Layer 5 of a small transformer language model trained on English Wikipedia (12 layers, counted from 0, width 128). Numbers have three digits each and are written without spaces.
Take only the direct path to the model's output, skipping the later layers: a vector added to the residual stream pushes a token's score in proportion to its dot product with that token's output vector.

Output vectors of the tokens that the questions are about. A number n stands for (n - 500) times 0.0052.
"ts": 388394433558462534452467618686609493455463592612515538584473495440419644509368521633316457521516537392471440467432454497547520417504410574421410446418455356525497562451458494509553380507471460439469465302491519459370629609484399479507494390348449663448565511537465461426487306318611505513713291461388419645360504616543576366381538565587355247507511468517569478415310535592585525409457
"du": 640653345551381519616484544690569430506545523420504482457358362506656605569394428497528340680524648303601623598425524330402485509508606532453374460542465442428434479420497568570360503482397522586461712490595524464468658367531503700461639465508610423532715616461458573484525430347638532570627474477550455675515621351527470392480298503364522405488476363482554671500522456512562453512529
"uring": 562505315545439447479417581427371461327713488451580685573557413583580510381390560562397404584675571462550403597359458461477452546517578372433494527516500438427345394555437572390387609532253586544550660480756484468300723570593345523475436414435461324585617471633551568357398459447439521522553554649585477407429484628395464443471489630570607607432461475329492556461456466537549555603338
"hed": 687392478519459503514514707569470490422402556413559617458364464531456503317334457605614468504637355578604509377272432475636495512503479464313576421473563377372350652420601395603459516443303419626559458390553505341470616516376603546508569311468604367472636544502489542596512515328480473566615634437477311521582598370439491420380459377469439462408405578413391452469531518564670539689487
"+": 439580274500321585568592796656508456433664694398508829677269346348741462441395210724393307724622712490396698583173265221732533710566435322491259101484500286415320423287655600623440495428107572513788978405573680483250749603412427329460689396377615210318480617567282703235530345088332297756815449649721749652358453500588591335333354719317363351509206221373708415586520344523765500687277
"at": 614517583391467459496470500415554536419479565540450569574345466442414420451519450473530510441517528586671481471436590540556477455502553572416512565488498532435568508494462532663418531428617490561472490574400418384536585518509386414475410649363435404481531528488459487602531459317556418454430446607399509653494509449397586465422556582489429531446528571540435555438494612477487531630305
"ick": 456569443364595498434518581401425452425566463419504572514370502351471513496411528522555550552474437632454585646292482446470494536504447424393613408536563402518530540465488657464544554581434523542623531547395546373411674367415423316500653388498663445462509492463384431495484442434429577479500489490574515556686518498534483549422510567462414505447485469535540716421446438691571545560346
"vision": 596638504528516483540498353469468502540533575390520608516410503444649565498339558547269447544606559358454527619547472436579471580509563486435354310604352393587508457406464500573562372393422629500500707351581586403414675477498371443669565354542542349492484666574441577397563553301458433579489399432497468569586474548691604406344384664483605292452521385633613559498600441304549435470578
"merican": 431518402508449403453637594536409554364577564487474516503273558521503319416365444419366407562406676590336561569281467362580418600514341439626467328698492356583452575373438485592430554461360400576497697493670612471389612475567395470516539444539516483426601596617480584423581447485337412578564377369563552589610441553664385291503497670485410277505338389412592637507409443540596505544634
".\"": 436514278541412375579422612474376636398605503518371656463541583508426441519439505457459471577526518545498681604421455506415512542503448495509307308484534535562475520476364390429429420310376577489388470392684673399470596420525495463457441524574470431532413502700429402532594495380482424572524533556570518532625495498475531300479460489395497443376497387374648484498374480493541612554325
"hes": 513422449510415571652422699495581528509590545492413591422484385540484404490355443621549571657614507452549359339344432425566449516507460405604446507340379433382464632476557645522662530544329424712540458453570435365416669423442412638546566375430627440477514601580486582519663454311569470564737548494407476341435557495514580509385562491486390360541420624286449337522369495634672576658443
"id": 533530506534485560561478582523507537401539460299579572454508498606498389485578401479527461456469442427579468628509500424533477478500309434536510478453591479519582464477413583462477500489428310524558563603413391548402614381524614359550619641477510592508516475483468414400605531453462519482595406498457530627608417415489612559426567415584408571470529540380551600510529528506652467681524
"ational": 525493517672449524414642556397629373429494667639610568607383595516720460405418510486408518696498487497624743477298358442559458641509486521483500412552469511508490603450380622626461518561489502526538520427726509555506641430406392327419577579374483519609506518557425566518413491305516569510555584602568494539534435522570580314301431660616500435406491429440603554490452486380520465554385
"ales": 360437652433396534511415680468464505481683549412564475523370591579474397331492524519423566521546611428443468490493573557611480514509480518509515506357713436493652480337534536627583450321349477665537586522494408376481647534477487473577468571438629478593504575541541471380445528280460548526625559500487516394435517541528603405435363640269485519391372462448572600563516446526675332402337
"ical": 439368533566481486490571598487561303691571539699629760455563466529605572452557528503445275541530601525633428442373384428458505550505438559528439427614348509549594496414594475381357640582460477551537496469755474445446703468485539441525747495513581406363397512457423568628500409385405547539617623533664435539484604547528463413343488746471412500415525459516538764509392523343601596667473
"ating": 492466570557359508498507590462381479403491548479592630744316593446578386374478505537325549479484538556640539563359503305588485506504576479377391507487532439301563452589433363612574417521440452498457476449539507502430692480443380327510653595345468325463673577489456420550520422354503555521607467583600553453512471409397516411309399650522488450324485545490515580426519347634578610604301
"====": 447656410599466489415550517574641502533494480374552518651456489530431406553368488560426555607477624644360444671482408367528437559505377394539600480526600543449398408610548510612482539479428534469571625381675491599401647407462422405548503401508488503436500586726573649310536359283514580590570558701688514480438537581582484509503551695462620265480538437505520526584468457505517463612345
"ton": 296526371433406576466556629541584529458550463474432626410522447329452642511344510491271583681409567378467340521461562491628510506501284551498443378577374344587424589373511654562576443409402469565565448333494522415423607563443252514435715410431582580461498663583513481629577442434363479500518430391508455577456604498452440408483452550541540365520395461556452623542457450685531488468440

Output weights of attention head 1. The head adds the sum of these rows, row i times number i of z. A number n stands for (n - 500) times 0.00099.
o0: 472644342443285544474449454583812396482406455500471560419536517315573669446366663605603490454460397616216393288548357500472345709470645473510637683517308582546445489792516531612532463486679806413340403568532271325453511543523273481529732494526431542607362487508423375456392571382527704314354505484617359652527541632580421257684628309705364518694507371709542488620471373564324707372511
o1: 632490438614416580469524461322310463482688380743423729165471468547538436409614565546305605567628426448249489563662419404744440560565374497671573584569611550577444378654315524516420392357314486557445536424631093410670522624605270374406629664463358595367610482673624558609418124429422611410501538452605386371454422292468516553504443354360505626535625509630243510513406437383309412624446
o2: 551736373506624478462548522294459485123527492465307532256427705458548551667398252413424735605563704155509430892649205328563579267381612336784500611754456790538496612726475439564350579554596490353539481623471724455538381666600446339601660512634235432360618417464380637493682596605543502234403478393549286627797447484646555233610438510566256451319537415733301704617495468424566488786368
o3: 783676423371533508346393600530465316386537460509450508612318619644385640653389500365734546384382314519617632290488548632059382505517390489524522602459468633592506585533809524490477656445561564517567417345381652578414515367447661540500380296373524561383489355377473340626651458423573375574265393750608464545523493460580407295385574441530589519739366581329729478359413693549196405550271
o4: 370694406667352386704444703419454521396380414567422560593504454663515595530475433517407568651592537390539487557592818486299530242623240564465375325384488592779742837635526339501290448282175592786318415486445418557571573391315340646469198550651431442693594449565658176411623343212459482740435555692582472543175160599463551483558299375533609512379451432359705656334535348226712615528489
o5: 289367633536673763528412443554600315752898201579610455444602511401441774679578470534480560520420550643458451594440339584521529411549405570541313449598575543494675651608441486386492279534671491770555597592449717256604148499797388353493479638471445562793366459584231516619525678474615393526368584565280363532574808360478537542451356425645591525481551400364437671355583599580708536532492
o6: 383355484339345407546612534573466476556761766473368619491675735359522487396701627454559584553234359286355559705267474202642573449503710497487483650491634408319541485444301572597329433465525590313576376747556511353563486521418588336446599566726247577502520313545337590506498543351154572396203634441400538319331534559574610400657402475384402462793268568496542862528425621330506386638654
o7: 720360308267367448495535732576507487438607632514318605561348606384489538156600592578334499329548530496577484540592334517540455423688487489313718547694485399366462358502662595308558625329535489558210357309582362333534594320440352505643347319380646392407694581452672288659173094662430532605574633388697408356518506527212479555540410523644329588675559333368299447413275694457339471477509
o8: 621443504505587503572436449126433485732481491498344510473319547601413636645587344104387355576592333821562636448424418454579694280456341378566659508368765725516496429626472620635360745529541494549490565621545767418528277577523478315395334514404630570320686613613545624338353409520482346406668398360791130483698689439587526642491480351422367520613514368586256391655629472514372400529552
o9: 567548515336410335679387688336443494439285445529616301419485672541486348596509572482321556668438460465637624385700451487431553676514580575586383539323470501441451353158566638601383431459439717487615404508612577331544565455422524548617502622417403394686514508373559545598445593500465679623408491513469545715620753645657345224670413548310414541387450335644725441417650397336481599402411
o10: 514401284371584285524499544837446525669504369637665361440668641471666610335471646576284412752681488677471465590565211488790622477310458600484433508298572496277609505582412539565181597568785468371483607433330634387447537406787495431630540369579258451253603293532485496443489404515490329681453344339571562537434407391400467763371753681238422401755536260412513358571345523361381557782411
o11: 680595294470507519415572507616685502435406476600458479300509657485154530541314320483578509255452554414546573455508486554346474388411363472776339708379563613539273369666356406513550427585630482449187484804566423637547737498445581347435155565744371458512577624645599362475383611514433685545383552521486676690331584586421431437713631591501623422485522587532518685365496446438571410716389
o12: 372535676412672453515737478623285595501483462520534591434658481490488468413646413722517367674613532408653335384626431764298471553339426406578481590441693457351519544641533610331482605454406341780690561464622230412613285327433474391515424413426501412450345170458580301632542480378891351693481251498422711554568345783100800456393190512434570480356621708624331615649528225310398619593448
o13: 301603404619469597611239526456593837488689593511503409653510404474424599565738527435613667685458655486454429536580592636562530326569348359475399378283568417511695583576402368484539339447366589458344460647578243369561368444581375641671571551673528475496352445457578439621268728713693696447402359365667388468499624475456659399389516484416647479411331403527198494516567440304372486398364
o14: 731299555664408305905468530567310430382602601316399586426645778671335478451403654585273467611687510465523702372565528439543475597674384659597836150645470432283507215574484629507497372327423531494507634548483520530600711683484605265578434476620821525609593484544301616612568403521330302685698401441369344606392562573649515424489566410390418394638409622340415456472575615549647549598372
o15: 489532627542312498526453334502424176488543702583777839683323510534489646453477610485336691476549551501413494594604164443503821501374599510615557438400527552563379445499346818671431543377462637632409479643700474554403663529383409333652441589395495716557474375418165650371567360569602384478326429393778573711692392659340525288591339612740512436577595434518718511564634802521225688312637
o16: 385487427310417470601696373632465632479400727316617709537416422394763612268850593542614550524518583581581599566885480476448549563483479621404267694796444379294337616595620586680491623470116365495647517440529557600277281658472493435553318849367828522456355522690596662375440436879555440696423602608589599301453532792655713430508585652426480269459484362488402249381398574283473239387531
o17: 341515490252430463397695513563541488547543583631512572573439577498430715499378552485479609406546401414654272315458502619221466511550481476524411624646680402324221482339352704319431423480497584189578732320542473402533380583461425619614526579411794595414588619546514499667771365592669579630499527716815323339415559334674556566611311621570680475640595768439424562453505656351505374455539
o18: 421734261460527403580599386694380514637512385514204024433499431476567671439459453755641525418356381449575471507671515570514347457257534496405673599553627540425472555633626585502508506420412688623710413538252500558322401526503406585724476420385382702498364445594511672543537563442379484596264731474396417394488668390532521669471481459366290356318363565577594505488563636378378355552678
o19: 471450287582496763429464405333440548595341654489413509450292473483596491629378271461691557561389556474327286488693599407501504453549645468428565426559569333559506669568646361497400456646623453481439518724470541482650379444556365534355594587346562495397455542496501618425436609561491526245464412637518418463494296448466451620560672415422309280432587793405386551395494448438392507764702
o20: 314500550609435535398661696269392512264453392540503545495450581291564518521601539506476594558632523340545551348632478299477449484423478423464424376494583625611618730547359738754627419772571285473761617586266208487317434546239503430390454223372401599603497585357598360465425416617438516322404553543488306523545447684523420667465613252342482466757602235583337495490603589544622636524604
o21: 522561357551394599311752458321456421612416471560215527528457843497403514578438416717347434592569332487308606553590575648609487476536394210779552438573705607424274661450575640479476418540473286748455457363508573633686630656485413436506347805506496349521484364687463680248461449460703067481501511355356530834460575689604337715507544589360684372418467544237382584529710551621515548379390
o22: 893303583290359447658483578710647424466457326398594681682418606610395678679554287495361442560352470488617525603279641412529703249513558585626472626619424455545456582442463387700689644621266521683484508628563528574651155573791660602460660494484678563492567427343440752403262566787692646311456280572410518552526504424497520600398396612666656896507695562404291522330283503602565309490667
o23: 491355105580373567417283367520337533522317596563485595542485773549420228633634547571487623519273463681396506456476453771549399674334577457358531318501374753399471646335593315510415514719603465473418382478546545620350255392349486603543511523693367763422347644669583370420610364378573495586549551566584578686372789497408560595488554262545435260522554543597353340764463548496633548366403
o24: 403537498470417592436331680570407746468826265614638132607617493509489388441556667402698360429478724549287758565499615568493811568428479441419599488716626284599370267297517531410431510234714815715437446597399712528412516596416276241353353427376539259489404648497606557296496706386449682367393468481681469383677448334696563761544430535566458218693505418575604586395625533558357467590581
o25: 399471560325296547652681697922619522647560595516392531333569732714523367302516671554415178577502352705448472464407434611911532387532459422284586621498443573563424384614264600487477450389447514291461618500463479489700335616435579429320417783622358358756300295643351522506262376366728509223475565505741359603656551556663552371504701594630590505817488685545444613576434554189530558632602
o26: 453585449533393378438638397506467486567458578483463509537205527437410504501423569580522654570653416485567673492559581489523485457481480419521381604370638571431455540548495462567386419624426527517407735313638384666258444542428310600663495689523639586573451604823551462286553518444361550470552509446580381531184426622551150588481340675382544515605506413747524391577346505478390268599291
o27: 163453530318639419402711389451543461502643518638478499461673702498241536331486450710478493643621609552810420676608471512566380465443284521371516517514353458470393501387663516618425555459569447636584610408554545630542590883383413691404247498634512372325533508408402613508530454438452452585465448428671627319346369511560581628478380412451579597442458349348587374647519439602449520495600
o28: 647405456264634550296467772703458296631480550356461421342632580603271602404406333550449616474541404509517576526602311554660597430624572463517541449527448568437591312396384457359321491501428517496506416475720468345555436183333600619622392645471382468434599449635530484365614441727568410511670531725387383416184644185447715595487550411691744550485660474526328510627202395301711624481492
o29: 614478352344461328514644529541548463740635821554491411550489641335432660439416470513596603452633536424429485474544425625571773404414398411599412532503382693593554384626385516630462706326426419325491419286367727526597669624719434426465601389881491561526557641359342613472268263593352324394613569555569637427426637432520639614413680282447408696416613347423530413403595707413607451438310
o30: 441376570527523420505525348401573522738421551365700499572589350547486432364479235602485599748570357474390514400401500652613351502686255610774611683621426512569422382593415620610371442349502444794581650329333320256452461376560556443645422517568550439369571689346203536405369554557453405555641515637301775516497351460528565903538643091588427675614508559533227530446520483471419409399488
o31: 539510419671507445521655453643400470475531618400448602566558290527400477597447337448346411463451373327414699426495598526198519410709511604296502346446634519672820655606272681463488442462557460481296463578644646175539565324591653575552559349648617576501442377645465142253616583327387517522655809591304399606750357472402674316549565794449490486473421550505533260654540521695424636339533
o32: 505436690351554402656313481338674372339445461350504303606380745408556462635537607636584514360456456532390597630720658736388406793457488492367523680357474447495622435546687435580516442417484616613537495648815421660273723742283357760604376505538215190451771725579495461435572459514628354600372704402464533623314638665512500498381456678383528334504596466488558508396394631319767375726291
o33: 482464468465517725507400218653524432562556529560732299612586426472459351404539376658273644348468403401452481496647543372542374424595592531415622484568484688582691426679486638481450493810442306676510517509606500655533844454706494456452597337595294446317369470803552531460505361563489387697528644334700393635635477522402504496696391415672626745470524428456252480518613306329368352630461
o34: 537410493444660611580671433493379516363626599483530330595908681491759560453556395323339186332541576539453447492472701766655695365551429822576428606221393339471418314451673428539757544570597544563507438541378502591205661463483709622492557714319524398361360405212642582567671519567333402671336622502460613625549458489291544393611475110290339607462471566624447599602614422674390524161369
o35: 498459438519510359337352350471598391719355463559536600555481308505822474485513607508526537431372845486669703459499500725508493504353573598553239350384496599562653439405526344649647449564372399325284507497476611755524637684128416349433673532275293456442747159305509326507549357588615664689323619581549548286654556566452504445293553703429458527469474430627685501454485448386654451519364
o36: 400239380793602542551344433401437557463522408432807609335626675424380499350630531675628432428681405531459655558361639513328360408705391292456450527578518549208739552448586368348534368560595572369441236518465468614515383365581352255378416530467401433465310413655640568417667484492545651594594674516258692280464633519564447492625499385248568404544537519495654523472406442465591414385535
o37: 548610357706557666530256459472596633772475402362722594379408350388535595229501659604602736562465438667559150318643397756465346553478322462687522396561342607512599469485333562556417429377426643413550527565678428537661506259325647630413485334462685354607443553681481461572710552283605470338746620611378574350418649418387361553388560526637547562539370808606592653305703429504503579541307
o38: 272168581597595335747482536462450329730666421499366366515633699613301462669562221462373383677367449644488316591125449533471698442594464522554225648726374713449569514557741437562549702539537536461208240457704364604497439609528810511292615786402556429453700550435327523353412454549474415686539608778481689301492540565638589338327451486358589526515504365654649363598411663688595367755600
o39: 497373608240468260364541501544434465535574459511587495599389455494369374538401531346178583426337517476443625346625428306358643612688351402490605467526457726625368538513429613462474450637442521497366409857495660665505408651491697509660616336557494610515690436376703528437516419449722433699637646405659517379416518540777428586553610490640716454568480430563477527504576650631517484692443
o40: 496471453525606563698560695832455518311474533426534435416493383707352639390574573218530697585576442243455532466231197621468617572620464482639645450415371661736456578455831594420350372203392683558428573580552570418530381661582343293486500456402486647602546560517513458636542423448486506551344473495339649482645500556520158379157307267696381611547483586415703522478578713260744786385562
o41: 462567545521374549608187614513468772435615770507427653521398590456362328412425590625448393424566639535503333466592471604374502473325547356650445429560478391646475378498491416696500316477485291411241443382251633387375219351601559608398484525408724636595449465629612412296351545456532614135744149623325102410569473362391470383809379331543411621420485525512493381538520604539246489524415
o42: 274508467528550416628641430499432552501433323422566566465395544489472448404490486229564196529605375468844588510593341740594699470448532603400670495249573489328375598480567496663475670407408638718430549543301591455326699532632793553571250608452524802462431644366635419703826405628612330835418587549373616535763657639536614699638421600396566420714550572499589356612541583419459436568607
o43: 731573501607540488465677461604658424536238624605507473379597464519377443570673591351645394534271689588512676879639469557546635708409557489654549493639513604627340582455662353632535537359456402541503556431501429316773782602249684544418646455590476591377555598362530321521370795475428513410267480238330467693653528348575588677513348597593625417444341453523599638592478557525398541286476
o44: 445638680314436405375542745577729389543572379470321356738291230561424587357550517519423567385652370547690315395731565605444442370404469450392542371425351743381537366629217536469524298468476544431750552477364394534512406727496402474516657364510573458691587580583451459336587629306542630442685441473585404464486661723368320460539512590499568437641355509332521494634415468429486671455593
o45: 527346400595299572585157618692504707536599451449585455287582648529305639544589519513409484331693509690410540448533385622648654353482475340589587432511513603626503426538246281198567521738402623448617484312520418558547413326528460318339094616414162540208489567634550635344577424573490516506520228585552516427653694391450576466551869408380602449332591376542653652434376521501493396619229
o46: 520490596614316630626435725320407623400571604453465688526585391400775587486436526403381666478466471395288605500603576468555528517529550484405490436467438273540697575334394433527535374367217436409679517202351395745488521428486600594466559484359546443542557447330519507443759396465467387647490433519428680720337833595345461471500680786391574652575316521456308447273516612590397429343415
o47: 558301537271475337507842622473510738456706251331509553727729386862564517434501612424439414459713702332550364482547505610331534672594373369733301456596405556370540374509362424434566318594638401558668413329334678370405503545493619353251759637484411629470111186623649429570770515385622260297497601584298503597452554304333232574622595336438533305569424696452550581573581490542693571756583
o48: 498585501528520463344499618543510621246872334825432513543419319602513310562619362455550484509297500596602586295625495510627521482666548389531303480422338700533463418445456335578645660561576699392365497382426519418807263414501585628492563340462550524755418235270724443587650621544553412575695580571500600478431477492528444515552612581420495456579534626676271569560602484413362618195495
o49: 594372656455519254539451519649370463657597335599739342531459661536558762395565426370482699434268654412654691335610458433529269274458414563253621449518345556381436524441573469562483526402407513536478258601502445655307753434497460460422411576392582579328679215405412565546538653798458542651560519630341659380575479554846454370422445314538575349538471487461545498466532295453648343563544
o50: 463459669591449565720521655408330482336483484513276487596718422350560545674574531368560399528229529334528570583497502608247539388516520521664456560466510527672626552556379417348257648200766780625172561573567501201687545569535623727318470740407448734630668510602556413571606617402349637469482658466569562567529565695453334783448369273111257634571352582549457624585545717668381691444469
o51: 249709638645310293634677450541556331512502496436485451313456699411458404416502486353551615591607436509658389341569318534414544442634411612321388391565621449542592612452430696443491555464566492260523588679787470333527580569687496421322344642580581605912430570401668684587579302392604656284608443288632582658311517450344527749451701442649381505544582681327576405596433515324741477354560
o52: 479685742385763293468446460449684489352445533612449712482689551515578531614398360313500485528480613463470403601385484590402398476384516452356489450574492566421611682282454239494692454564487358510464354716392578301470351456513580821454547465549585401469659362718442458593693657367201383358514592661303440412783171617463612563443539509419755220520628342371530361641694466486624529721511
o53: 305445668604522448480564589767447463450398475553349441497561310571428266709368806642520509464546596776550439448533574714544395621451324531298614419476378705635490382340312603647560485441474442385518378699611368591511504591618697379633642385504374471685423486386686454211499194546526493569445386442674476456589458710470609357476587362487566260288860455478572635598242481371522568565285
o54: 510302357634332589726694604637529488419393596784620356638536397408362625433495414660475626604515373404380419606351446527586399400661447388589442616212493684480569528333689676508277680567361339287549122492624390596577453439482587669568453498546669649348413718454276492728363549636575371241510477419457822549593548580326608229525473534444677499536474642406483394416674639510544545517709
o55: 518761610364619512605581432376448389634354348200349433209460452640528524381331470289461720473349562496424337428543432527545701415489598420439375621411353580498423393448485734530605682515408457566374735504270527651792382442406487544357528383361609427749575424552652472525475511426796547434542632566622518709273750518568393359420595588569606343406321442459723471372412608206420563458460
o56: 494536328796414581377719586516575518559571423375377501662506284525613383612224445710496498591568477590497430721580343602540346548489275475552579583475707285308844392334451289688616350509545506715472490771410404599451579197426601396464416588388622655609390587549482470616564621535494307508583329520350436481557618623432344534611466469578555496650495534527573398361641403535657591859604
o57: 337552387403455744492560481424545783629468568468433606359450351585542541399462519346435294664558234510688363336440593604648437497561537488703611444535614531646316551561688684673593401556615412579565337550673538431635688697328461528332407583557572533627296441293391489600354372386441497562471669614555658454669622451439330594607579415682582633324618551549557631525403642461398405469605
o58: 434538512476640350357519497515367475298379727751662417664494529531349405476727517369242518441427384628529423486435497546543408550382490380452536653597505336634353713272560619645458416552491556575668581592346257402362638387570586427269538391738363605703495345391610540491266659445398541482499487589499744466603400583704466405151370796467650396468426450297644633489249817355513594362589
o59: 349473638678400765636114590433460573325603285451600628473314466475467528478431693451545537636440452325351571526551590730255261282656525728515350490479319585471423550534083521328528507278621257431606231576625723524224656709194229392301488426283498333604595235545521262522370481437535685710532435589579550410328526314206567411790579674636447501641530357677635327690661456398530506314795
o60: 465601396295453669501523634552576648564551519401505416502472683479394669690603635531727557364615296557295561320291578567225567478458413598414479747504634584390497617455364200352571451436594361552621442675486555391397293377555501529497487590403459405371514366500365357780365492666419652928443546608668351212599494652378403610246586348348772758486358578445346393492458349390556552358336
o61: 645671376313554570481533538450533440623841388534427517540557514447609591333365476541304173382347266475595418680426700524332514523464592537382581658392377344460466465548631164483443397616581513542695465367582555335443459350403243602481233304602568551359480367280601719650565463622479325569510606638421549386326617520440456646425582363655602520487540536238329293478465692670604616373314
o62: 398378376431612606364516646427675613492511462618382493633405491596459195479520623538413504514649561399290390648312438275467797556797622399585379413516383702448386254731736588573588577663558554532397505228260522358532711584570621311641434421550338704628260265502420381378503788452409434586563459557393533628730195634444473400403374682325683435538534572514378497747489667444388439846339
o63: 531633603369472591532499411577343290606718568363527608643391597555568267696608430482670611580374511514329605395435611540609336489456527696426391363291450428395380494348492589442463731413565475459392508327529627749499328595488700730763484499573598491342556465474574537479563601366503326644491527528623491666669505521541500482472417635607648771435315494443660286507455528585391583678295

Each question shows a token from some text and the vector z that the head gathered there. A number n stands for (n - 500) times 0.0053.

" th": 611361556493331480509595321449397462362345488523613750709658470537434423525546363518279473504405563310479323429503280470451549579462614382614433445365430744422393448420396633615505325588537406
Which two tokens does it push up most, strongest first? "ton", "vision"

"|": 530640693414325431421676667365694436527457505592364532583614632683488497649660500517587538510516511650468604275281476445304444354538628552432606436368372551280625391300612614395528408449587449
Which two tokens does it push up most, strongest first? "====", "+"

"ri": 412421356552579589450500444483433506341438627525375676490522537583430505403599308446524635496548436479406398517542286594501452564411587595482482461488395755500518459485324633557516562569548562
Which of these tokens does it push down most? "ating"

"ed": 529597544474457513570391439563622518583566473556558523528539549470507567433491531506474502449558446529583549596532479394400576588512418631438544452491432501386596535435481504482546540420465454
Which of these tokens does it push up most? ".\""

" it": 407535517434436476535644555457551509499446474626503624439507458529533456460438430453544511474539584422441545423576610612464344612511441431482418555549608643549531461569377470607532515450549469
Which two tokens does it push up most, strongest first? "ical", "ational"

"t": 527531486482532513511454522532534604556464507588476505423500584472541487400489552435480475424490456464509584547523471503395482513437513519526522519528516529540511522563545482487604512418451416
Which three tokens does it push up most, strongest first? "ating", "ational", "ts"

" m": 416423519507578448488535410474540506506453512475478518392562565481659485496475479469462459522520478478469453523400398561544521479453470438542504564509497551516521481424456442608479490488515409
Which of these tokens does it push up most? "merican"

"2": 373479358495644504458413461461543490576547376542657462497522478430578529590441513446458401443551497434662620632576503534502617630533418576603478565517514479522507389519450447473693643542472504
Which of these tokens does it push down most? "merican"

".": 356411438473541406529451461444554476478343452560545504443565599400659434593573490429340528483537532512447647578453450588539464567434536489453576466358368597403603374541459522579606543339626416
Which of these tokens does it push up most? "+"

" the": 480485535458525504453499455438497589554402507501612606469527598610635463351610454500480563499455443444400432544556492558407532552408562548557467570439434582511488487530471531545424473480535457
Which of these tokens does it push up most? "hes"

" ch": 365561647397420488457556505467508564646412397386453577531651512477749408468570445390433463628454704555532540465484323241444540459450641440536368473371576575380584528463438356502496446428376473
Which of these tokens does it push up most? "at"

" r": 495553498483490522452548543437598520492424503525467549548546544579490514478510509460489514521524506517524522475444450488430486525451522516528541500439454537476498437467565524501468536487533442
Which of these tokens does it push up most? "===="

"·": 463406425703669388477494430469538574570538374589409570377454608472487572407420512527419519481692454466493459516450447684507495634473446436594502592494522570504568643449473532675540495477489533
Which of these tokens does it push down most? "vision"

" un": 523560565406546466594516453484491488457490409544526561531578510412643419510399539466521426554523504474425466563452584521431464456561450329489382460550526600473362495513484430549598487546377321
Which of these tokens does it push up most? "du"

"\n": 462564494461419525472504484444521498539475498544444518444515488544604444490522485441552479494539549504570512553493550569488456418472530453547573590463510494470548560503464467450516495562580426
Which of these tokens does it push up most? "ical"

"id": 560410553495513723393392482443427557548530477623501590588447616688470462454508437496366443447490461426405384473646386645497441613413590453510527503474542633470432441576535550459675512510468528
Which two tokens does it push up most, strongest first? "ton", "hes"

"−": 418383329692594400411537464395544497587486446580400631376437610444553548483427497552389553496683395540526447509395526647477483661412467467582528564546525553463558664315523497677476504461423581
Which of these tokens does it push down most? "vision"

"a": 526548504460469437511527537437614512501437576609480480554571590517512538481468499434496502480454509537567628559432503477483491431450554612540577378496475471415581443442491518536598567497485310
Which of these tokens does it push down most? "du"

" ext": 571488561523509567469539448520477591490430525501523659572499534589516456449516441456388474423446533406477420479515374575371495558414558476536525526448477674477495356567422561557586475574487417
Which of these tokens does it push up most? "ton"

"8": 397473640460701424598617301518581497572525505458506457368566568434683432453462451516504465545472528555341466512407454615502454358495436431517479564559522521455513531443405373667478435377575348
Which two tokens does it push up most, strongest first? "merican", "ating"

"ust": 440425344560595551418557465513434509380421624560367692486549526583440499441600307433493617475536420461387393494537269588504492566393618595451504458457399754502556446511333619566532568532570510
Which of these tokens does it push down most? "ating"

"c": 498389516491453553478492483438516479320475491588429509522515603544502556472440436429445546408426549417575524585501421428540450437399532641505471404479454551488632534465456454592554550526419397
Which of these tokens does it push down most? "du"

" De": 519558528451469478624434477534570489476583557476581599520603504427600475531521592439423483512458516561539514551513503466449586512418445539534451429530432506388539529385492504462590589409359453
Which of these tokens does it push up most? "ating"

" |": 329414448457546484481472430468513421527395476549546545425507576421641372621569418455372544516543535457449660504497453547545429596534490441495555486331418642385636396581473537545555474373611429
Which three tokens does it push up most, strongest first? "+", "ational", "vision"

"-": 444541542425385511428611691393585397563459455558460565521478569627583570478542482614488572474435516566565534444399540565374466467539539507416584510393441606429514450484358613466587403537520454
Which of these tokens does it push up most? "ical"

" N": 416466455493477467563447536529580491583588480541565523491570441414588530430420526399470484549572469609572534503547431458438552514504486523494495416476537462469512565486474391443528612493468573
Which of these tokens does it push up most? "id"

" en": 544498505521545463519506565449508506491462439493451469549574578439568554474521486409555440529545503569422489495483477491425473456547536536484443454495506583536485462485475517524475488493405414
Which of these tokens does it push down most? "+"

"0": 488453505757728365521415434541521652525583294650415525364431614484419588389426550496391474426725494408525470518479338726547526677516398396636456616453448559576575619603458603655589499538554530
Which three tokens does it push up most, strongest first? ".\"", "ational", "ts"

"e": 532569515451481544560407420502609508537613474532554547543571506484542537473477502491480509488520458542628544569527500402450586575551401593453513435498445475368570567407498530497539561457462433
Which of these tokens does it push up most? "id"

" def": 510605485610333511468574518492573485402417531567375505628605550466499463501555447366447478485558480619557470466467356532519521486410525547598567515467417543435476456537453529558526537542507460
Which of these tokens does it push up most? "ick"

"g": 462440547583457455480553552474586475604360545530526437516623524447684500455641464303337433451590496560461546506515412540544508525411488383457511515414320557397536460532448537509513517478566408
Which of these tokens does it push up most? "ational"

"iv": 445492670433538474601600470459299432552550386696488633363550535527747376404545554325445522548519669500490425433554314305483598352431519608649429332226497469371419518479459530544566556636399292
Which two tokens does it push up most, strongest first? "uring", "ton"

"}": 419407407557612411486530410429522569472494541424538585321430510438630573414384506472436484541639444312565414545262635562658405622511266416661512584469774561524456700291585419611386648580504316
Which of these tokens does it push up most? ".\""

"\"": 558586615375520442625477452487468464444463395530534556514607517384650389510411545430496392576543482466400485528450605540436432414609428245465350471563554611459345482535463414562611447494339320
Which two tokens does it push up most, strongest first? "du", "ational"

"ata": 395479632514576560585365437427416467585420419571495502522591480493586449336533450574518493445618409578515465549480545603456494463442409538392596487508478578689522539537460513456499455550531474
Which of these tokens does it push up most? "id"

"act": 530435544507480518470445482496491534451525404507464526521529552458571527422423495437491489431533503500482465581537407523498528530437542559525501522517494565559462536472434468516520524529409472
Which of these tokens does it push up most? "ts"

"s": 359493410518434568428383526425421506420459527435492553436579418506489533409427525620437544561410521477416484614601364411408492538396415447473467458503387652554413478503569493531451495630511508
Which three tokens does it push up most, strongest first? "hes", "hed", "+"

" of": 579489561492556559471453501472433549515501488549571613548575532571506502427486461517449518484501450379360408500533394581380530563477575475483537507513537687566499457575461562498622465522492397
Which of these tokens does it push up most? "ton"

"y": 560483627515417559508503545487487504429479450581406508588508531508543466493524508473489514463548447460533485477474555506526439460442574524481523484538559525521424504535416512537474514505464438
Which of these tokens does it push up most? "ick"

"9": 429423414549480436520479607431525513432419379581542561484512587379641478501567448443378559517478392519506645523524439609581459618529525517485517507407412547413576508602515614496602510486482438
Which of these tokens does it push down most? ".\""